Layer 4 of a small transformer language model trained on English Wikipedia (21 layers, counted from 0, width 64). Numbers have three digits each and are written without spaces.
A neuron's activation on a vector x is squared ReLU(weights . x), where the dot is the dot product.

Input weights of the MLP neurons that the questions are about. A number n stands for (n - 500) times 0.0061.
n0: 524492537471514471547492508469475494535488513453461482478478443521473518502530493471545470505466491460533492462486565505475549477531501468450495430533459444374480534462503481490492491530452422
n10: 505696439570633320602616247548486403757729724439711505513610395275663466416524506420561512630484675571578594689274612510586313541620450321317448385433375697350481376453814491400728494463355621
n15: 765426486580357567503452438266526550460477563273404691568462499293300528360528398483750426748659220546450331505293420408621487468403566580361490559573505543425466403840681371497599579454548676
n28: 595605356333487358575423305444435770551458477558548333541474446593360253591469432545485515350312440430378510600614681620667570475564315744527467635618562344431434587334605717450690287619495417
n31: 844290326477428500536237621378420616624469677514423471789592257527557278393556489646517702682333339420408388704634708671677582589577098519512453453456600337433559306508392549398425319847499696
n32: 461437749490494366426345588149308683399465411289472178426278435849477482648495622447548231698443523280561446620625445510665513336563412355417504449180703543515709858541526655408302447547236323
n39: 598416244371395285447438579416544277498575351512534422508564372731498547559367578433362494337668326514199548379514670638324630378696455460267256379297798239593620576267328507565705495355769476
n44: 834601489835384540318588462445287330631562547652263537625491430450822527385481550479571527447358310793545532573584479549455433307511188638399628562715540541504368560381735662572763387491755381
n48: 369568614620600532771599467174439250411569654633491377418435202536223495468608566606472523731464702393621508584314322365624521576510830557396381629461432703462644515492492601499520637224542440
n56: 491609560731854390646383353338503556393546411503523272281690329624170624654433521377325366617579541615347488503548646449592453495573517670360492314581637843394360441128606413574633561535352489
n57: 485484387542474363621572273448480453635578454466518662495689476420415515206615729418623437293376692506434337445532432581412401358369385645634491539678519559556270391734819272592461484533365357
n72: 550434391458559539592427250343383364308459411406328637437183717460552310327797634385398774441410660463606760662470519467650471684788619544272299650560393290448208523524395492641761731498491543
n73: 516425457537726251025359488452496544497506793413491617479692713357389387291563386333537412554507646681478424539465476450608385427440469745457390534604373789536388539595575375456515387447625489
n87: 489549520474530512482530478517505498481489500473497504491511504497495487513499457441500471466504559516521484451444521498479523507532496509491469540506471493538487478474496417496522523503452531
n90: 301631451374502716389551461390273117472544466548594504609487499303316466186400469581647468558512674497486551639464621197518308495744281500422404334598177555350396649410591495447384370414610310
n93: 247439622289535591646659603344387463378546554404411613559574457602408580400679402239369382496400444500622374300343559464510427461425591350612495832388639372663491318654585333560597512489371354
n99: 504343356312485580681301599077526352661531597411569637483285689910409421520793381745519478542599665388519588614290631562480498570536443577409442454493568494610427832457394546495395382584365405
n117: 675576725358611386494512619537530717419169361548426260350397400526278366791504676636408626443620555470390340630506788445381456606631411310557440334240534426540836540529523442620412599602620334
n134: 562421580852605234445597403890758498721348331431211348605396429172633576634336421524559425364396229345479287359616608604504258601630265444675428437613468403826545533611594662594444405464372317
n146: 388425812224523653349503623502591824712276333364046379544422619444508351790459536612465568369438362459632295432638600532686547509492489457496576703841614599460760537364522420439436211638046569
n156: 458544725666522582412817552580284400413509576438505306500553430369383394422430432650801569585591571534504256473484459420609321554694659683673379686608404651486416646676392496495555480535317286
n163: 441481531545471455550551473554443494478503570440539403502472589560509515561575469533469531519455490458505526483543497461425440441475476568536496512588487448479572493489532530507495554498498527
n180: 395476559535413495436519451478326216530517343599692482469447449396560636455513457226443637321526580548517600461497327511482434488579607696564563512265550507411364596458536382420540587462531565
n183: 419523695512427379693386504267714560336827634364278377392581682537637454685444396643413490443582251364507608382683598501457432547647373465447456508330321685363674363386646303476589674636628661
n190: 500520464669481655296591344376372496504521632470463608558584452468507486459642580508745437602291596600541535597544448599577514443707424559544432530384509681355513660411547587535741556408425530
n200: 529529603519526503523336363447408487328623632480642464438617636520271188130601639360695545565567413522504652446377481382528414503385499557344595447470621702614431541831582565441558526452384375
n201: 530592745485556531576519069365303333264477715366518578387447351454518534255507459534363433670256309535618500678449698459724515465624577804321546564607531494483672305570436500534351329521689399
n228: 842298261634512381556423567470569610491477367520431481525465487403709307369632276685468669516348348539382485554575667575526681642491116627469401509428492640504362565644473627558361297628356499
n229: 558541456603518538404230420211447620546426355300563557692346427588548399716382553409446469607533815462462592684675558418525384480655518619526407545596526678291666710427617508546435587594602272
n232: 544476536711625247406488394557416585667387426685348511304727455407455873531689478429583506314538412266442630435188587350506479214527838525431537590568180461216607401366461361450677208112493347
n253: 583319334487516638548159527422485652514272482543478300584299589626576197462447587650356584435527644462514678644473505628549431486576412549372395669641590476485515328338459432584455358729568652
n255: 371501697487663407656391422534593490446235474432185409492306403545222472703669655376495425579590418432349597464529619265685231628477410694499489615709701694646681616550401448287682482565184221

Each question shows a token from some text and the vector x that enters the MLP there. A number n stands for (n - 500) times 0.0059.

"g": 366676305514365553668540472546478712420441434531435927402554461545628482454383508553448325635565429505518537709564343478473315589390548525530543518455479450542443574480243502518416542502578500
Which three neurons fire most, strongest first? n201, n229, n72

"b": 430815324404394494582541522663428754433583476509428856437556477521544462435448470617465309592555466511422516696607282478390261574411526528563539455452508541444459547454297483522498530536553453
The neuron with the highest activation: n229

" ch": 417715230564420591644600538669489699439582480489392828439526447484583505468531494555432301506647515487518474638621286494482342578415553484511603346428495412434420587555276523543494468490439626
Which two neurons fire most, strongest first? n15, n190

"ce": 428770314577485521675550496700453723402520432631449794329587431567486533538403474523385207545573501483513586635584364417448359528390477445440544479486495494475409550456302496477532503569532607
The neuron with the highest activation: n56

"201": 342717344480457397666493637704468753354632482611470810323500450492525529372374491562543338712572499452485527604605316499463298582374541482523504450391506394494507564534356525503484466515543505
The neuron with the highest activation: n200

"ed": 421713405495453499627539589786427880492461472574369852429568449499584504463350508535401380592569523464514471722607346521478284533351577482514597483413489450484502557472356526506458562520412594
The neuron with the highest activation: n146

"or": 399735383553463587675738541686412717430550479562401710403583431539608514437346525492385323580622535468503528623642310463461325539358585423459611484454464400534450590541317488509558534587513385
Which two neurons fire most, strongest first? n93, n156

" D": 424751323517477510662595554679460695399559501498437814392541418437591440407466486563439374645635472551536486673604395499371329533343482511592545446484543413413466559415235516521547467533522613
The neuron with the highest activation: n10

"ro": 451773396547488604603692666640447775424560442530474751327639495510540509541430481528382419581545447510538538616521298447434353576320505423464562481352513484497374526495234508500503487599596544
The neuron with the highest activation: n93

"amily": 407729278514490536585544558731424797412469435584452783338534485639577503462388480541380184455611471472484558613542388475454336528401456452492567451440501460528423581453229475498438460522445644
Which two neurons fire most, strongest first? n253, n87

" more": 314726378498410455639463584681404668418533481519402646429518461582543396541404507491404176489648433489532509608576404491474326494244466426433638448511510449441511485490203591506432459509553529
The neuron with the highest activation: n32

"overn": 413707374487486493665447552657514654368570481551464851395522417499472512415416544515394351594647460434489563720541352430471408559373579490508620505423545422508370570521295555527419472530459628
Which two neurons fire most, strongest first? n200, n15

" S": 360782413482517504543595610630446730377625593557423779282557466445603418478499495541405356517577481530584474681575303468397389529363562542511532400448557483455458583429249499488434447493510577
The neuron with the highest activation: n73

"-": 463789411492496528651563590716486758421552491604438867297477473522532465541466467570461358518595480524464487696611317438431343572334414453467514446404495427472528560490247489508494505522594451
The most active neuron and its activation: n117, at about 10

" January": 310740376514495490626559643724497762423586426590529842369525404489539538399453463567464330587564430477526598603563412502426378531326539432569615470435536411462341543490317512551392445541487594
The neuron with the highest activation: n93

"ond": 432697333495409529759503480664414640424553449511429820448553438482546515377344507555368375655597449499510582672522428515475332561346462458474546538431495403471545609490241510542435508526544622
Which two neurons fire most, strongest first? n201, n31

"end": 361719411467441542596554484687440699410580396507404881457585421500560537363381497560429373549538461485526571723636339497407370564371474467498612495423491437476425602445286550498429502467452601
The neuron with the highest activation: n90

" May": 343779375441474489648487598754484759402672460584472827386520427446515539370450486544438383553559448475502572638560452507373377516339538447580682466435566452431405548515311481524362440527484545
The neuron with the highest activation: n57

" U": 401788388486478508636504600711428698386593447650471645238538475451554417456493496475475416592627446520535495654567277467393327578365527497509551420494529418450413567538245555540508483521487501
The most active neuron and its activation: n200, at about 4

"w": 383687285457473574627615515657436836479505481493399868422517457515502479481408470586480362639629433501507549628492244488465320548332431520512637432472505421461443602579265471512452595504571568
The neuron with the highest activation: n15

"ign": 392708371480422567663544520682462723462505433528459946379512445582456539418359546602405244541605412446530539619568326466413403568295483515495611497410465454541446527518306505505450506558529643
The neuron with the highest activation: n15

"z": 375651392487517577574558583649438842409456452501401774360602477557678499517295523544420439542523442506527543694559259499446343588374608502488568473477532487516506547423188470478456520506558586
The neuron with the highest activation: n146

"ock": 369778395420460468747470575606423713429485490506431887398521506548487468434378512589423382529646439460519527684560278454392337549419376479476612483472499446473476543466254501481470511554472602
Which two neurons fire most, strongest first? n99, n183

" Al": 390749372513541614690698573671417737408565539584431768380578478488602555528443493462456357538585467463507483614677292462410321539327577502567624386534507429442465547483283514545460451517581530
The neuron with the highest activation: n163

"emb": 479774280439327493607509536652478728416466444565402755380506451515552470380485532591455252497641475485479535694634191486391384618474491459557551466500531464433482530518322537554414502510505502
The most active neuron and its activation: n57, at about 0.31

"ig": 371744318474432531745507559603505752392497467614435755373604462553545496367325523550420474650525497471524536665542307483444338602410594535543521498492485421558511575515201514527445527471473539
The neuron with the highest activation: n48

"ge": 360645342493502557613516493702451780473478446535454861333620462608529521417361483527396321509584443478477558671510276505465317551377581516455586468474449451543438525481181495484422477488471620
The most active neuron and its activation: n232, at about 1.2

".": 427772417510482499565632566737513814469550549580447908353461484524476429510434482635452328625549490468517482660582197523451329551458393471505516433474506418434491571502207523508516473503566609
The most active neuron and its activation: n190, at about 0.27

"ory": 410748378495477480658530524816385695421394489574415843337539483572544508494351504517400275564609496499546540627616316486402375523363466454460616459445497392525421580495262497510566516540469541
The neuron with the highest activation: n255

"pt": 296655442491422482630476528653445734417665433550440879413592433541582536487381508603406328647525455477487501717529387463458318581362562488472592500455465474520496541500231536501479487500560591
The neuron with the highest activation: n201

"ing": 425726394459429532654561497706396689445446507600402970396592463541528522450395495557376269567549505525519471667668296484495349524352476458467583453470440453458535547500300527490430506513477565
The most active neuron and its activation: n201, at about 0.38

" G": 377740358492461562643550494627488713387462544559449844336547471481650439466479506557439389554562415540549475715714353487419375578341522581563497439446503452421484572440265495513491467479454611
Which two neurons fire most, strongest first? n190, n201

" pl": 380794299546451578611586521650505768436588481544421754374545425527557464410444530567439263490621538454495506614634250481464331546351504565502603390477566414439335559557350496557438476471437545
The most active neuron and its activation: n57, at about 17

"ch": 324712368559480600673549562613436749523599401499418892376572482549586534471439484553441315543650446526497522664539358463437312574431510457481545377466458487505477610465223514516422479526494517
The most active neuron and its activation: n99, at about 2.3

"ok": 427732344376483544593612570666449737424487471584402864419596465531547482481336488584382502575568442526553559703578395521400391561335459481531578491451536464436489595455225508497457476501541664
The most active neuron and its activation: n31, at about 0.42

"v": 328794348518394431614609610496500734440498454487404721376546450491566479425297506594462376546523508491512605696522297492461343565433543596588570483455565478520376611467200505494451560512499498
Which two neurons fire most, strongest first? n156, n229

"c": 399730260479396540624635532698493821417574377590390877359527465520524481418458541588399508584554441489444531669582338441425427542399585461546521477419470484477439583482274513467345532531523530
The most active neuron and its activation: n228, at about 0.15

"O": 490734416512410547518562617681446716401561519633446786321605440512534414428481461493452310622595448488534512716601353503420357555442552499521573450371531449461459570537223534545576429546451583
The neuron with the highest activation: n190

" June": 295746412446438471652481604748507752390611390640523852370542423483500520349473486559447326572585427459515561578535419496415351508334463428558640449473540440427397556509354504540359445554533530
The most active neuron and its activation: n57, at about 1.9

"ublic": 402711404502458490657570503747443639417530504535435864354513448575531537503341525562435210591624432398536525598547351487451382538337416462467562455378450395573433600552230527542449444525525549
The neuron with the highest activation: n134